Layer 17 of a small transformer language model trained on English Wikipedia (21 layers, counted from 0, width 128).
A neuron adds its activation times its output weights to the MLP's output. To switch it off is to set its activation to zero at one token and run the rest of the model.

Output weights of the MLP neurons that the questions are about. A number n stands for n times 0.00074.
n32: -8 55 -48 -114 133 19 -8 -123 -138 -89 -15 106 295 63 31 40 372 215 27 -216 104 -78 -100 16 112 198 -96 -124 -269 50 47 -148 4 93 -247 46 -25 99 -242 199 21 -76 -138 -38 -73 67 209 -45 83 31 11 -75 198 238 -25 27 78 93 4 117 109 -118 242 -36 -303 73 -191 -50 -82 -219 34 -35 -42 337 81 -5 -233 -147 -12 286 27 -24 -271 -102 137 49 -63 68 -179 86 -65 -4 42 21 -151 -19 306 118 -67 -29 -76 71 -50 -102 -35 -24 -129 199 110 -47 -73 -22 -147 21 92 157 185 -120 -77 -63 -85 -21 66 111 238 -218 175 83
n62: 70 -167 269 -181 -217 143 -231 67 187 105 125 -124 27 128 218 -28 12 -194 -99 -71 0 71 48 -152 193 -118 -63 202 0 157 -89 58 -68 40 -22 38 -165 -107 -58 134 -41 -462 235 37 -6 289 -375 -90 -272 17 -209 34 -69 14 208 -72 120 -84 77 -166 77 29 -61 -210 -81 4 93 186 97 -246 0 -24 -161 42 120 122 -105 -37 91 -167 112 233 -19 83 -50 -27 -141 -157 131 51 -103 277 172 203 349 123 45 -105 -84 -274 -37 239 -50 143 46 -9 -66 22 -106 -187 -67 137 -42 27 -241 -289 300 162 21 -8 -46 27 -119 84 -50 112 110 22
n64: -53 125 -202 223 -201 12 21 -98 449 -13 67 -128 -321 77 -214 -20 21 170 -21 67 58 116 -61 161 147 -12 -54 -88 -120 220 17 -116 216 -286 126 101 339 -86 80 96 86 61 -167 200 -24 -164 -240 -457 -150 137 141 -4 -15 37 231 -98 -205 -48 111 -131 119 215 9 137 -81 -164 -229 -249 -106 -133 -110 82 134 46 -76 -127 -61 -151 139 28 -66 -194 42 189 108 121 -4 115 -105 -132 155 355 -25 -28 -25 127 -54 266 -113 137 78 26 -23 238 -84 53 -123 -13 4 23 -172 137 -160 154 -37 -119 -31 -43 72 162 162 77 -40 196 88 -126 25 -22
n77: 113 297 -313 154 -79 156 -99 -182 -79 -33 -89 -38 -225 19 -215 18 -7 179 81 130 3 142 -116 -135 -108 4 45 131 106 -215 30 0 -64 -43 119 -234 8 34 -233 -139 -238 46 -27 -11 0 -149 77 -131 89 38 89 103 13 193 88 72 -71 66 -163 -151 4 -95 89 137 -104 31 26 -40 -128 -86 -41 167 241 -127 178 47 -12 228 -154 161 110 -156 236 -37 0 -20 -38 -127 -220 23 158 -11 -270 -444 187 29 -139 130 -182 -38 -310 -72 -28 -58 112 -110 -12 81 145 -257 11 -247 93 8 -109 51 72 -7 -180 -19 4 -113 21 54 48 -32 15 -80
n81: 31 -29 37 282 -243 -135 61 -83 50 -295 59 -30 -28 -114 80 85 52 -137 -37 181 218 -131 81 -34 202 134 63 -75 20 -36 -109 114 43 75 96 153 329 161 119 46 -121 -23 -30 22 -108 -8 -190 -88 -262 -8 -86 -199 -100 0 28 30 -63 153 103 101 93 -92 -105 27 52 43 15 -153 8 -22 146 -231 135 154 28 -217 -27 102 -243 231 -107 -184 162 0 269 0 -65 78 177 133 33 114 225 -4 82 146 4 208 64 136 -307 30 102 0 -287 16 -55 -111 -43 -66 63 83 -161 56 -4 110 -100 -60 -199 -106 -90 -178 -120 -70 41 -56 290 -60
n88: 115 86 -266 -61 56 -126 108 -50 -96 12 4 124 8 -250 4 -63 194 52 0 -58 -33 -373 -65 -94 -145 -87 47 -39 -107 -42 -83 -31 -104 19 -145 -16 50 -152 12 44 216 -334 -64 -166 130 -149 -179 80 -93 -147 -34 -116 247 193 101 32 0 33 -88 -8 -234 158 78 -100 -17 -91 95 17 -277 0 -170 72 -206 169 11 473 143 -9 -12 -268 174 20 109 133 -84 167 -156 0 63 123 175 -342 0 -26 -39 -61 -238 -132 116 139 73 -96 -30 -134 -125 -41 139 -28 33 138 -153 150 -184 59 259 -119 -171 -44 212 198 -228 85 92 4 163 125 -63 84
n116: 119 -94 175 -16 -123 12 -108 214 104 81 60 305 69 -263 18 203 60 34 0 282 -8 -9 143 232 -89 63 -206 174 -43 4 -20 -108 -266 124 79 44 26 -54 34 142 -298 50 50 116 0 58 -101 -32 131 107 -233 70 24 120 257 -214 150 -166 -29 4 -282 92 -55 -116 235 252 -147 -9 -205 74 -13 107 -4 -73 -15 -77 59 18 -96 54 -216 34 176 -173 -74 -224 78 -147 7 197 32 181 -68 13 73 32 99 -44 23 60 235 -82 -101 -237 105 -359 212 213 9 -104 -28 -38 308 52 -273 -242 -125 -4 4 201 0 61 -19 157 -36 272 82 -82
n135: 0 149 -21 74 84 -57 -92 -62 58 58 199 -67 -219 3 39 160 79 71 17 -135 -112 88 -18 -135 -35 -20 55 172 -22 158 -49 41 95 119 99 -48 110 -127 -135 -82 161 -67 -53 -58 -170 -71 -172 30 391 -18 142 78 -105 -76 63 -42 -58 112 -4 0 37 -14 165 56 -107 138 -128 167 73 36 4 138 102 45 148 -382 -252 -102 -178 171 -112 -79 -69 -352 74 -40 -91 129 -31 -28 -4 -95 -108 213 31 -44 30 60 96 29 79 21 75 118 -59 -11 234 0 -178 214 -24 -80 -362 -130 -82 191 -96 165 145 70 125 -34 -3 19 31 173 -66 -74
n143: 109 49 0 20 159 -23 -107 0 -103 52 104 -270 -89 297 -123 -61 -223 53 63 38 48 -30 125 -161 145 -132 376 -32 -64 -133 170 -166 -161 -69 -124 -100 81 -74 -64 -4 -57 87 78 -79 70 -231 67 98 0 143 111 70 80 207 95 37 89 67 249 222 -218 79 163 -8 -69 -21 -93 39 -109 173 -131 -51 -229 -161 -76 66 88 -219 112 -35 226 0 -250 -251 297 167 37 -62 93 -102 72 -171 -242 -270 60 -78 -248 -144 -227 -127 -242 -172 -175 -129 112 -229 75 -54 152 -65 -36 -271 48 -78 44 32 -120 124 -77 102 13 -109 -167 102 -96 -265 73 -47
n230: -116 70 -219 275 185 -65 16 243 -53 -63 -129 64 -50 52 -353 34 -243 -145 -229 -83 81 8 295 60 51 61 -161 -119 -25 93 64 -121 -87 4 187 -197 -21 4 -80 -318 -145 8 109 39 0 -191 -66 190 21 -112 201 77 -152 -39 -85 -96 -176 -50 165 115 -21 -206 0 -109 -93 -62 123 217 20 -148 142 -45 -13 40 -68 -229 -251 -211 4 253 -62 66 -246 69 -131 -109 -60 22 -4 112 -137 -153 352 -52 -111 46 -35 164 208 11 43 -84 43 -177 12 38 -17 313 -112 96 43 -336 -107 -192 -81 -49 -148 126 -91 132 -74 -21 120 -189 -86 -93 -160 -68
n235: -41 -95 37 190 -87 25 158 -55 -120 -219 205 -311 -37 201 -209 -179 -329 65 30 -86 -40 0 89 -48 -82 204 120 4 136 -83 339 -289 12 202 -239 26 -128 106 -151 -173 -56 -40 70 -102 405 -35 -349 160 -47 -114 8 185 -35 -61 -65 13 5 -27 -79 -31 103 -25 162 -273 83 27 156 -413 0 -132 61 64 -146 -52 78 54 112 -193 365 228 68 27 206 208 46 9 88 80 96 -218 53 136 -99 52 9 67 -89 47 -149 -40 9 -70 -173 156 56 -364 72 84 -195 -122 34 -336 125 130 164 10 -119 125 -186 65 9 140 -106 53 -188 230 161 -120
n249: -20 -183 -271 -109 137 180 -130 187 77 -35 23 125 69 -47 83 -163 -38 83 23 146 -178 -98 -24 433 -27 171 230 -38 -20 -90 194 121 0 -52 -79 -146 -20 -16 -33 -12 -117 40 118 -156 -206 -20 48 -72 -403 -156 59 224 27 173 120 -90 78 113 113 -92 234 170 -108 -31 74 -4 101 199 -8 81 125 172 13 -46 55 -24 -48 -38 -211 17 -95 32 -180 122 107 -336 306 72 10 129 -52 4 -93 -165 162 82 136 122 -11 -36 -80 -153 176 -177 258 12 -92 -178 -81 224 273 81 -12 25 -113 39 62 -217 -58 -97 68 37 -105 68 -115 -8 -16 -148
n250: 4 -230 20 -35 106 70 135 -186 49 92 234 -4 85 -114 -199 -264 60 56 -63 -34 96 4 -311 133 116 -15 111 -192 -215 77 198 -276 53 138 -62 140 76 16 93 -12 -9 -58 16 -87 17 29 -253 -4 -30 183 107 -65 -182 -123 -318 49 -165 -84 -61 96 -104 -63 -63 8 -99 223 -101 -99 57 -31 169 -69 -118 437 8 96 146 -4 -37 -57 261 -38 13 -44 146 -34 98 -61 -39 32 -148 98 92 -167 -184 43 239 52 126 -145 -26 57 -48 -125 68 -258 -71 0 -160 357 -176 -56 160 47 -130 -32 55 176 148 303 -237 156 -79 337 -24 81 -149 -103
n280: -156 108 296 -128 -122 -120 59 -196 -239 83 43 -30 -89 15 -53 -51 -115 21 114 50 54 -4 151 143 -7 67 -51 349 -104 -39 -37 -154 104 -125 71 105 -93 -30 -69 94 -35 79 96 -129 210 224 109 -61 -134 -122 -202 -134 -127 -48 -8 181 46 4 203 -11 -217 39 -102 134 -285 -65 165 31 -18 42 261 67 16 -95 0 0 163 -52 -94 181 79 -198 -36 -147 -172 151 -74 -20 120 11 268 144 -44 84 120 135 11 -369 -178 139 147 -44 -43 -53 -120 134 87 -7 84 -162 80 173 7 -255 -107 90 174 154 -80 -29 56 -173 -100 32 108 -93 -59 43
n297: -111 -68 164 84 -69 -120 -42 -76 -201 24 -139 208 145 -138 -282 3 -81 138 -64 94 -35 -90 71 -82 -140 214 34 10 18 11 21 13 -84 222 -32 102 -149 -7 -33 63 170 63 118 -98 -118 -88 -74 43 48 -10 -13 -10 303 139 73 52 -4 -104 -45 7 122 -215 -231 77 -337 -25 -230 -48 -169 -101 89 78 -161 -92 -26 -30 -274 -82 81 23 189 18 -61 -49 70 44 -240 109 -55 -128 175 -170 49 -38 58 -133 30 167 -39 -232 -168 24 -126 77 44 11 -78 -88 83 97 160 107 -140 -4 -15 -135 7 -77 -17 -141 -113 85 119 -80 17 33 -210 120
n319: -226 -39 -97 -61 175 -11 68 -79 -65 -78 120 155 -154 99 -75 -118 -12 129 50 -66 116 236 28 -83 78 -136 113 -74 161 84 -115 69 131 -56 36 -78 108 60 33 93 76 -205 187 178 -79 24 -195 -57 -72 127 139 -92 -105 -43 -236 -87 -29 -4 -16 69 26 -127 261 348 -8 -41 -217 42 -32 -34 247 90 -125 -126 -179 143 -143 94 219 65 15 -168 -113 240 -424 -42 -132 69 -3 -218 31 68 5 -22 -219 130 -88 -94 -139 -91 265 60 162 -210 -133 -178 237 4 -186 21 -160 -310 -20 76 34 -40 84 -66 -67 -194 -69 0 -33 -352 163 -159 24 -147

Each question names a token from some text and the token that comes next. It shows the activations a of the neurons there, in the order above. A number n stands for n times 0.021.

Then comes g, the gradient of the next token's log-probability with respect to the MLP's output, scaled to length 1. A neuron's effect is roughly proportional to its activation times (output weights . g). A number n stands for n times 0.00084.

"9", then " c"
a: 37 7 -18 -11 10 21 8 1 16 -69 -7 3 -9 -13 34 14
g: 17 -22 -61 -91 13 -82 52 8 -32 -232 -18 99 -194 -59 -33 -70 -27 25 -26 56 -238 26 -160 191 45 26 -65 96 88 38 -13 9 -47 -10 -9 -15 -82 70 -103 -146 42 -43 -79 -48 -209 48 -18 -230 14 95 -121 -97 77 58 118 21 -7 49 157 -47 44 -58 75 -33 185 76 120 93 -104 -74 -21 -24 46 64 -32 -104 -46 -213 -105 256 90 -69 77 29 85 -247 -18 -77 4 -130 -81 -93 -200 158 237 304 -84 227 36 -22 -89 81 -103 -9 64 32 129 146 -15 162 15 -20 -15 -100 39 -175 28 -17 -12 -92 -85 71 161 141 36 -166 132 41
Which neuron, switched off, raises the next token's probability most? n230

"ards", then " |\n"
a: -13 4 15 -7 -46 2 12 0 3 -28 -6 5 46 -21 -85 -4
g: -117 -130 153 15 -76 34 113 -55 68 93 57 -41 75 10 -107 65 20 -12 -236 62 113 115 3 155 -137 -73 -39 -7 22 -42 2 236 -119 -135 15 -13 19 -19 236 239 85 -117 -57 -47 8 19 -25 -37 -4 70 184 193 75 -71 -81 -71 32 -112 218 -163 -20 -48 128 27 50 171 145 -133 -15 -24 41 42 81 209 140 7 36 187 -35 -115 -206 -31 -115 -115 131 -120 1 -85 100 46 73 -43 81 -26 92 -142 -4 -107 -53 62 70 -25 -14 141 56 47 -177 -180 68 144 44 132 -177 -43 -58 -115 -31 -113 -114 -18 25 36 -154 162 -89 -169 137 157
Which neuron, switched off, raises the next token's probability most? n81

"2", then ":"
a: 22 23 -9 -10 3 30 19 0 3 9 -16 12 0 17 39 -43
g: 123 18 15 -185 5 -40 -120 -171 -180 -112 23 248 96 82 -40 -76 -51 -38 171 -126 45 -67 101 102 74 -23 -214 -73 216 106 53 2 123 -34 116 6 26 -64 -47 4 -100 166 24 118 149 106 23 -96 36 -94 -157 -26 23 10 36 70 9 -54 165 39 109 102 -145 -11 71 -113 115 68 -87 -82 3 -40 30 61 -22 40 -54 -181 148 54 151 -97 -3 -227 -48 -2 -295 102 16 103 103 -20 80 -46 170 158 258 -24 -9 48 -118 74 -117 54 141 162 7 64 77 -27 -99 66 -58 79 -30 -24 190 -219 193 123 -88 48 -26 17 134 70 -58 28
Which neuron, switched off, lowers the next token's probability most? n297

" ", then "8"
a: -25 2 -4 -145 11 13 -18 -12 0 4 8 -20 -281 -4 20 286
g: 20 -118 -85 -130 33 71 -10 -5 -35 149 -24 -1 22 54 -128 -328 8 87 117 -76 -29 -100 152 -128 78 -68 -13 -117 -62 29 -94 -69 -103 89 66 16 0 -18 90 -21 -174 -110 -110 -72 0 55 59 197 177 17 -78 17 -46 -222 -111 -35 -91 26 -135 189 41 -57 130 47 103 -104 -261 -39 -158 -52 -17 -46 16 -77 47 77 -124 -109 64 91 -109 7 -118 101 101 46 -45 28 -47 36 -48 -32 111 -164 61 -80 -87 -241 36 103 -55 -182 77 161 -123 -69 -21 87 -66 43 -112 -80 84 148 -265 16 27 -77 83 -178 173 -57 -164 -29 -74 12 -190 -216
Which neuron, switched off, lowers the next token's probability most? n319

"^{", then "2"
a: 0 9 -56 -29 118 -7 26 -35 32 14 -19 -9 0 2 33 13
g: -100 -54 70 -39 59 -105 5 119 -34 -72 278 -75 35 5 148 121 -130 -68 6 63 18 -36 -301 -114 -31 248 -248 58 112 0 -35 -21 89 -83 -27 -97 -15 -186 28 -149 -68 -58 -62 -24 -5 -126 -42 -150 74 -54 -39 -114 101 -84 -185 -32 105 -92 -85 99 128 -36 153 28 -19 -7 7 50 -180 48 5 150 -9 -296 10 32 -16 8 -220 -76 -24 21 53 28 3 115 8 109 41 98 -164 134 -3 101 26 -53 -77 74 44 131 40 50 -224 28 63 33 -138 -42 -7 -31 88 123 123 17 64 109 -87 -78 -8 -52 193 200 97 179 50 211 -62 153
Which neuron, switched off, raises the next token's probability most? n81

" g", then "un"
a: -4 15 0 6 -2 12 -13 16 11 12 -12 103 8 -2 2 -12
g: -144 -15 107 -70 31 -44 145 -183 -69 37 37 22 -78 -51 94 -146 151 -47 -173 -140 -47 41 18 -87 127 31 -32 -77 -209 126 23 -75 -56 -70 -10 -77 9 103 -25 69 -139 21 31 -113 180 -94 -42 -75 62 15 13 89 -244 -22 -48 -59 -22 -111 -73 -135 -135 -63 4 -178 -78 -86 64 -12 265 -29 -46 70 53 -11 -246 138 32 162 146 -29 -24 66 -61 42 -183 -88 45 156 -170 167 -8 -56 -61 103 224 19 56 -178 -188 92 114 78 102 -59 -205 -5 17 69 -5 -63 23 -25 10 -47 26 229 88 -103 189 2 -81 -138 -18 -156 120 -49 -132 174
Which neuron, switched off, raises the next token's probability most? n249

" series", then " s"
a: 2 -83 -30 -15 1 24 -14 -1 9 -27 17 2 61 20 -8 -6
g: 214 56 -101 -61 -27 38 131 -176 -29 32 -67 -38 15 -47 -78 25 150 -165 -21 105 -241 -124 -47 74 101 113 -19 -98 129 225 16 149 31 -76 64 -143 126 -135 0 5 -110 -90 75 -1 -51 -82 51 99 -86 -28 -184 -55 16 30 -81 -103 112 9 -183 -63 -85 -47 110 -59 25 63 -72 -54 -62 117 -69 79 -56 28 -131 -64 -33 108 -111 45 8 -40 -183 -46 93 167 23 -84 -150 79 -141 -189 2 339 -133 16 -256 11 18 97 -211 -185 66 -71 175 40 -105 80 96 173 56 82 84 -126 83 -47 -215 14 -2 101 73 49 31 -106 25 2 83 -6
Which neuron, switched off, lowers the next token's probability most? n62

"m", then "."
a: 22 25 6 5 44 3 227 40 19 16 -10 3 -18 -13 47 18
g: 84 -37 72 151 2 61 105 -72 37 62 -64 99 -32 0 -160 49 21 8 16 60 57 -49 24 149 -206 70 56 -69 70 -160 68 -62 -136 -24 -54 -140 111 -194 246 -61 -101 148 -106 98 -63 -83 -102 -141 -58 196 -74 193 43 48 -4 -32 91 -65 -38 -109 -48 -131 -8 102 -334 42 -97 6 -253 182 25 -9 -35 -16 -168 11 15 -89 66 170 -42 -99 117 3 42 -53 52 113 -23 61 47 -5 -166 219 -142 256 107 70 -114 -102 -93 -11 87 118 160 -20 57 -184 -47 64 6 79 82 26 8 -195 -19 1 -10 -7 -12 146 -44 17 -52 157 -207 14
Which neuron, switched off, lowers the next token's probability most? n116

" W", then "ag"
a: 17 7 19 -3 -6 10 61 -4 16 8 -22 10 0 -1 23 3
g: 112 -120 3 125 116 58 154 -107 -149 -19 -44 -39 51 -2 -17 75 22 -219 -1 -126 -167 283 -66 -14 114 26 -3 62 88 -10 201 23 -189 -97 -80 200 -263 -49 -14 12 73 -7 15 -274 -149 -5 -93 -58 96 -17 -10 -17 -65 65 -86 78 -24 -117 100 -17 7 101 151 43 -35 -51 -6 97 -62 -55 36 159 115 -98 -103 -94 59 -84 142 42 -191 29 34 43 -4 219 -334 60 28 -89 -136 50 173 -13 -9 21 -63 -5 147 -271 -22 187 -85 -11 -25 -48 -19 117 -131 -2 18 -50 4 -44 -40 12 -33 -1 48 59 -10 32 -81 -267 140 -30 25 -1
Which neuron, switched off, raises the next token's probability most? n116

"un", then " "
a: -24 -1 -2 -104 10 0 8 12 -49 -19 8 -5 -6 -2 144 -37
g: 61 195 -85 -38 -186 -129 -257 55 95 2 -37 -91 65 -201 -168 168 138 -34 65 23 -139 -207 -75 21 46 -113 -145 90 -70 6 10 86 29 -101 14 -102 126 157 -123 73 -61 63 132 -142 -59 -72 7 -21 -106 25 41 -79 147 64 -87 93 -22 45 -121 -34 40 145 -81 -34 36 13 -121 -98 23 159 47 253 4 -84 23 -221 -36 -239 -22 -23 -34 31 9 21 113 96 -2 -17 120 28 -95 9 -218 -23 146 137 -149 165 -129 -57 -70 22 -32 21 -121 -1 -22 -81 -22 110 -63 202 -84 90 205 -185 -62 68 108 -67 -189 -102 81 -163 50 -3 71 38
Which neuron, switched off, lowers the next token's probability most? n297

"sh", then "ire"
a: -52 8 98 -30 124 23 11 1 0 -143 -18 7 113 -8 -64 23
g: -177 -18 144 -58 -176 -43 7 129 70 55 -203 202 -172 -73 182 -120 0 -10 -47 -70 230 26 -5 99 47 -125 165 -65 -107 57 104 -41 84 -30 -85 138 -18 19 60 -187 83 -10 -140 -42 208 132 -66 -19 -13 -78 -26 -70 4 36 139 69 -127 76 95 0 2 134 -45 -26 -94 55 109 63 264 124 98 -9 82 -121 -1 118 163 145 122 123 -30 9 -126 35 51 -11 132 189 -219 122 -6 121 -237 54 121 90 -124 -92 -95 4 -107 49 89 51 9 -93 46 177 -60 16 0 49 198 14 21 16 -2 111 121 40 74 -149 40 225 12 12 102 46
Which neuron, switched off, lowers the next token's probability most? n230

" N", then "E"
a: -77 2 37 0 -2 -14 2 -14 9 -3 37 -7 34 5 32 -10
g: 157 156 22 -145 -261 60 41 13 112 103 60 -2 126 61 95 137 57 -51 100 58 96 -6 -44 124 -124 163 135 129 -235 -61 137 -42 -214 63 82 12 -18 69 -32 -7 50 -104 -91 80 -92 -49 -130 -158 -58 135 -25 7 47 -78 -15 45 -93 -58 154 56 33 69 -140 312 -96 7 -1 69 24 -100 -22 -49 -88 101 19 137 216 21 -223 -266 86 94 11 -207 202 -119 -65 28 -38 20 -91 180 10 92 -61 -107 -31 114 -194 33 16 -155 -66 -28 -53 -18 47 -42 -33 -105 -146 0 42 63 -26 -35 -60 46 179 -14 -166 14 -36 44 -67 124 -149 29
Which neuron, switched off, raises the next token's probability most? n235

" of", then " p"
a: 4 29 -3 -2 -27 12 2 -2 -46 277 -11 -4 5 84 3 -14
g: 114 89 60 54 -139 -30 -149 321 -21 -46 109 22 7 -14 -26 6 -17 -126 -40 -36 -83 38 -58 207 -160 7 50 83 69 -16 7 -81 72 118 48 -116 37 89 209 -158 87 -81 30 75 79 -10 77 -96 -18 19 -73 -195 -129 97 -202 -51 -125 64 109 102 87 -166 89 71 101 -86 75 5 46 -51 -18 20 -151 -20 2 59 -69 7 105 185 165 -48 37 -85 154 119 -68 161 79 95 -67 53 51 20 35 55 -42 -39 25 131 -133 137 238 -26 -74 85 -19 -116 37 47 21 -130 96 -416 -107 -304 -16 -83 -31 -87 11 75 -125 -50 26 -127 -9 51
Which neuron, switched off, lowers the next token's probability most? n230

" ", then "6"
a: -107 10 1 -48 10 12 -10 8 -15 3 130 3 5 4 24 145
g: 238 91 -11 -119 112 -13 -100 137 65 186 90 -10 -141 -25 -150 -112 -1 -41 -256 -55 -138 197 42 4 34 88 -15 -111 -125 -24 -154 78 -2 72 67 177 -35 -127 -157 -88 -12 -56 207 -77 113 -36 8 -4 136 99 -101 86 54 -22 87 -15 46 -47 -256 119 116 -66 -191 131 -3 -49 -25 -8 -7 38 -156 -21 -16 39 -89 35 -84 -75 163 48 91 -26 -66 135 119 74 -84 137 -121 -165 5 51 75 -174 -117 127 70 -194 -120 -62 -25 -93 160 -19 -11 -261 56 66 -50 27 -178 -91 47 18 -57 -41 -40 121 128 -38 39 22 -278 56 -8 114 -68 -58
Which two neurons, each switched off alone, lower its probability most, in order? n319, n235

" R", then "ush"
a: 96 2 8 2 4 -11 -2 24 0 2 -20 0 2 73 32 2
g: 106 76 117 48 132 -18 -70 -47 -73 33 75 -10 -143 -74 105 205 -43 48 -169 -30 -322 93 -27 -88 40 67 -75 -183 155 79 126 94 110 -42 21 -146 45 31 103 -34 -135 151 -29 -21 92 -103 85 -70 122 23 -111 -10 161 -210 7 5 -182 -51 -49 -60 144 -33 -158 -101 -13 -61 -46 19 -85 -55 -36 -108 23 87 -67 106 -114 236 151 -107 -66 -92 32 173 90 -65 222 -67 -34 117 -65 -65 2 -30 60 -79 31 -101 131 82 38 -112 15 -230 179 -46 18 78 56 68 -7 35 124 5 68 85 171 -248 168 250 -107 56 -91 34 63 -34 27 49
Which neuron, switched off, raises the next token's probability most? n280

"ship", then ","
a: -6 -6 89 59 -26 -42 -5 5 10 7 4 2 3 149 -39 7
g: 3 17 -90 -43 -301 60 215 161 -1 76 55 50 -131 36 -123 -25 -203 68 -29 157 -102 -41 -3 -83 201 -49 -159 -14 -240 -4 -20 69 173 2 -103 -80 -97 176 72 7 55 -81 -301 -152 180 -291 13 -96 -112 -165 -41 -68 -73 44 69 27 36 152 -101 160 -131 -27 141 51 -83 -13 47 189 38 -43 -138 54 -78 -111 86 38 9 33 95 24 78 -1 4 119 -35 -66 8 39 21 66 -39 196 128 -55 35 55 80 43 -134 8 22 -24 170 -88 66 -75 -66 21 105 -28 85 -7 35 152 33 230 24 -85 -2 -20 171 -120 61 130 -15 123 37 45
Which neuron, switched off, lowers the next token's probability most? n64

" mov", then "es"
a: 44 35 -2 -5 -8 -12 -32 7 3 -10 -21 -6 16 0 18 -18
g: 212 -119 -87 -114 22 104 -152 18 28 185 118 -8 -139 199 -182 14 -8 22 108 98 62 87 58 -30 -10 -59 -5 -1 -69 86 -46 -29 -107 -158 -102 -104 59 23 56 51 -24 -20 -34 85 17 -15 -142 43 246 41 44 -106 77 62 -6 -115 -267 -117 -59 -1 140 78 176 218 153 130 -72 14 -37 -216 74 91 -91 -22 -56 57 87 -81 215 79 -114 -32 71 -140 -8 -146 -134 9 -10 -23 -141 -15 176 22 -136 170 -134 -86 0 -29 -206 -75 106 -17 78 105 82 145 19 103 52 150 -84 2 -1 -64 -191 -42 -57 -149 -6 -79 -24 -78 135 157 121 188
Which neuron, switched off, raises the next token's probability most? n319

" design", then "ed"
a: 9 74 -3 -24 6 62 -24 12 -8 -1 7 -15 -4 -19 -3 -31
g: 170 -36 -50 -45 -119 94 72 -2 -267 117 -12 11 73 109 -23 -57 -160 -55 111 -209 57 67 26 -98 62 49 -109 -31 45 -92 -34 -19 -134 -74 66 97 -32 -65 68 21 -49 134 -69 -25 -18 -107 -58 46 -59 -34 216 110 149 93 -58 -106 -22 63 -44 100 -19 -115 3 37 63 -100 -129 -96 22 -128 -16 34 -20 94 -16 5 -320 -53 -114 105 20 168 26 85 183 -83 15 157 -125 61 48 -199 8 100 169 -2 -302 -174 152 177 124 53 -41 -25 -102 95 -5 -102 134 -132 104 -96 91 75 84 3 21 107 -129 -18 131 29 15 -240 256 102 -22 42
Which neuron, switched off, lowers the next token's probability most? n88

"ft", then " of"
a: 11 10 0 -13 3 -10 -4 3 0 0 18 165 3 -2 -78 -14
g: 69 -31 -12 -45 79 0 -72 184 187 -66 187 24 96 -23 132 8 109 -104 -121 110 36 -131 -72 111 47 -22 52 -23 -49 40 -25 133 103 37 -145 -65 -211 -25 59 -53 116 -44 154 3 22 84 -88 1 41 -27 -173 -88 75 104 245 -46 147 -102 -51 4 3 88 -5 -103 19 48 103 -65 -67 22 107 -255 -83 27 -66 -88 80 158 -320 -32 -149 -42 -151 3 -69 241 4 49 -33 119 -30 90 -33 11 131 -29 219 -110 -206 14 194 -63 63 -40 3 23 71 29 -56 -79 -224 51 -42 -8 -275 189 -15 14 13 18 -253 47 -89 -23 -57 -66 89 50
Which two neurons, each switched off alone, lower its probability most, in order? n249, n297

"ed", then "way"
a: 10 18 -129 -15 -2 6 12 14 307 -10 6 43 34 -12 -5 9
g: 32 154 98 191 91 22 -50 21 -32 -75 -159 -106 33 72 150 -149 -19 -36 36 12 -63 46 38 -223 -186 -35 1 -198 -228 61 -20 105 -122 20 -148 165 21 -59 133 18 75 49 -154 -5 202 -107 84 -126 -119 -293 -210 -122 175 -72 17 -115 59 -21 136 92 -49 -57 37 38 -143 13 49 -4 95 -143 -78 -59 2 -67 -85 86 96 -28 -178 -78 20 20 -84 -196 -28 -86 33 -92 28 -33 -86 153 -57 1 45 4 172 -98 16 10 -191 67 -46 124 140 -44 -89 -136 -166 -96 109 54 216 -134 -16 60 -131 32 58 15 -129 35 79 63 -123 -49 18 178
Which two neurons, each switched off alone, lower its probability most, in order? n143, n64

"es", then " from"
a: -1 -47 41 -23 9 45 -5 -19 -13 -10 -5 -22 -137 12 -27 -11
g: 148 86 46 4 -109 -205 -49 -57 237 -88 -51 55 -126 -118 -82 80 91 -120 -14 103 -88 196 72 125 -20 56 -169 -39 28 -14 36 85 -25 -165 -191 99 -182 -81 -287 50 65 102 63 31 105 5 -93 26 120 1 71 5 -86 176 106 -97 -78 11 60 156 61 46 32 47 96 19 172 -80 153 -213 126 -188 -19 -13 202 -79 -42 24 -10 -9 -150 -102 -62 -36 -106 147 67 160 214 107 3 48 114 63 26 53 -90 73 71 -30 77 -124 181 97 -20 -22 30 -11 -133 35 -88 -100 61 97 -165 28 -140 -79 -101 -99 -64 -78 57 -164 67 115 125 -179
Which neuron, switched off, lowers the next token's probability most? n250

" T", then "our"
a: -41 1 -29 38 -28 15 -13 -398 8 -14 -17 10 0 213 25 -2
g: -10 169 73 128 51 134 -153 -40 11 -162 72 11 -60 -135 22 51 9 106 -19 -117 27 76 -97 179 -27 37 29 9 -137 -27 -113 0 107 -124 65 -180 -235 128 180 -59 75 -68 14 -21 39 4 -76 -54 -104 -46 22 13 155 110 -150 160 -239 56 -101 -5 -8 -14 -81 139 0 80 246 85 57 78 193 225 -12 -120 -133 94 -133 -34 91 -17 92 90 34 -118 89 -164 57 21 231 -2 -123 168 72 -112 51 11 88 -35 20 -85 28 -29 39 -42 166 214 -66 70 31 -19 138 -85 193 27 94 -13 198 -43 -75 146 -49 -214 -99 -7 117 157 5 -9
Which two neurons, each switched off alone, lower its probability most, in order? n135, n280

" R", then "ow"
a: 298 2 -1 19 3 -15 2 -6 6 -4 23 2 -12 88 -4 -18
g: -76 16 57 -114 7 -197 -81 12 1 -48 -20 -49 -8 121 -52 -47 -51 -78 -197 55 -56 -16 31 135 -6 18 60 -56 46 176 -21 -75 53 -107 -137 -206 -52 66 -97 -217 148 84 47 87 82 177 80 -24 -14 -11 6 31 -78 67 271 -86 34 16 43 187 54 -55 1 87 8 -22 -168 -51 91 -207 -48 -18 -212 0 -65 24 -6 -41 -3 58 -146 0 -201 -64 226 205 67 -39 76 17 -24 -122 75 -22 83 -112 266 -164 57 -144 21 -26 273 44 121 -92 -70 12 -113 -114 -55 -61 116 -47 -28 50 145 75 -268 43 -138 81 -18 53 -140 62 185 -145
Which neuron, switched off, lowers the next token's probability most? n32

"m", then "ar"
a: -12 -10 2 71 16 -14 -30 27 0 1 -19 14 -20 -15 -54 -9
g: -24 -38 -96 65 -55 71 -143 -98 66 -18 -5 1 184 5 6 106 6 36 7 -65 127 48 -127 2 69 -56 -67 6 61 252 -86 -144 -159 99 -152 -4 151 -42 113 -93 -144 -79 16 39 44 190 -127 -2 88 -2 -51 4 -23 131 -131 -129 -56 181 43 87 -29 -69 -88 28 -75 -16 -46 -94 23 118 -14 -116 45 155 -30 -85 -11 -178 -11 -28 -148 -79 15 -40 142 -14 -25 -84 -48 26 -17 48 283 3 -280 -101 147 225 22 -141 75 6 35 -169 24 -24 216 -127 -95 -47 193 -5 -154 -87 -190 149 3 224 -59 -113 -98 86 126 4 -70 -36 -165 225
Which neuron, switched off, raises the next token's probability most? n77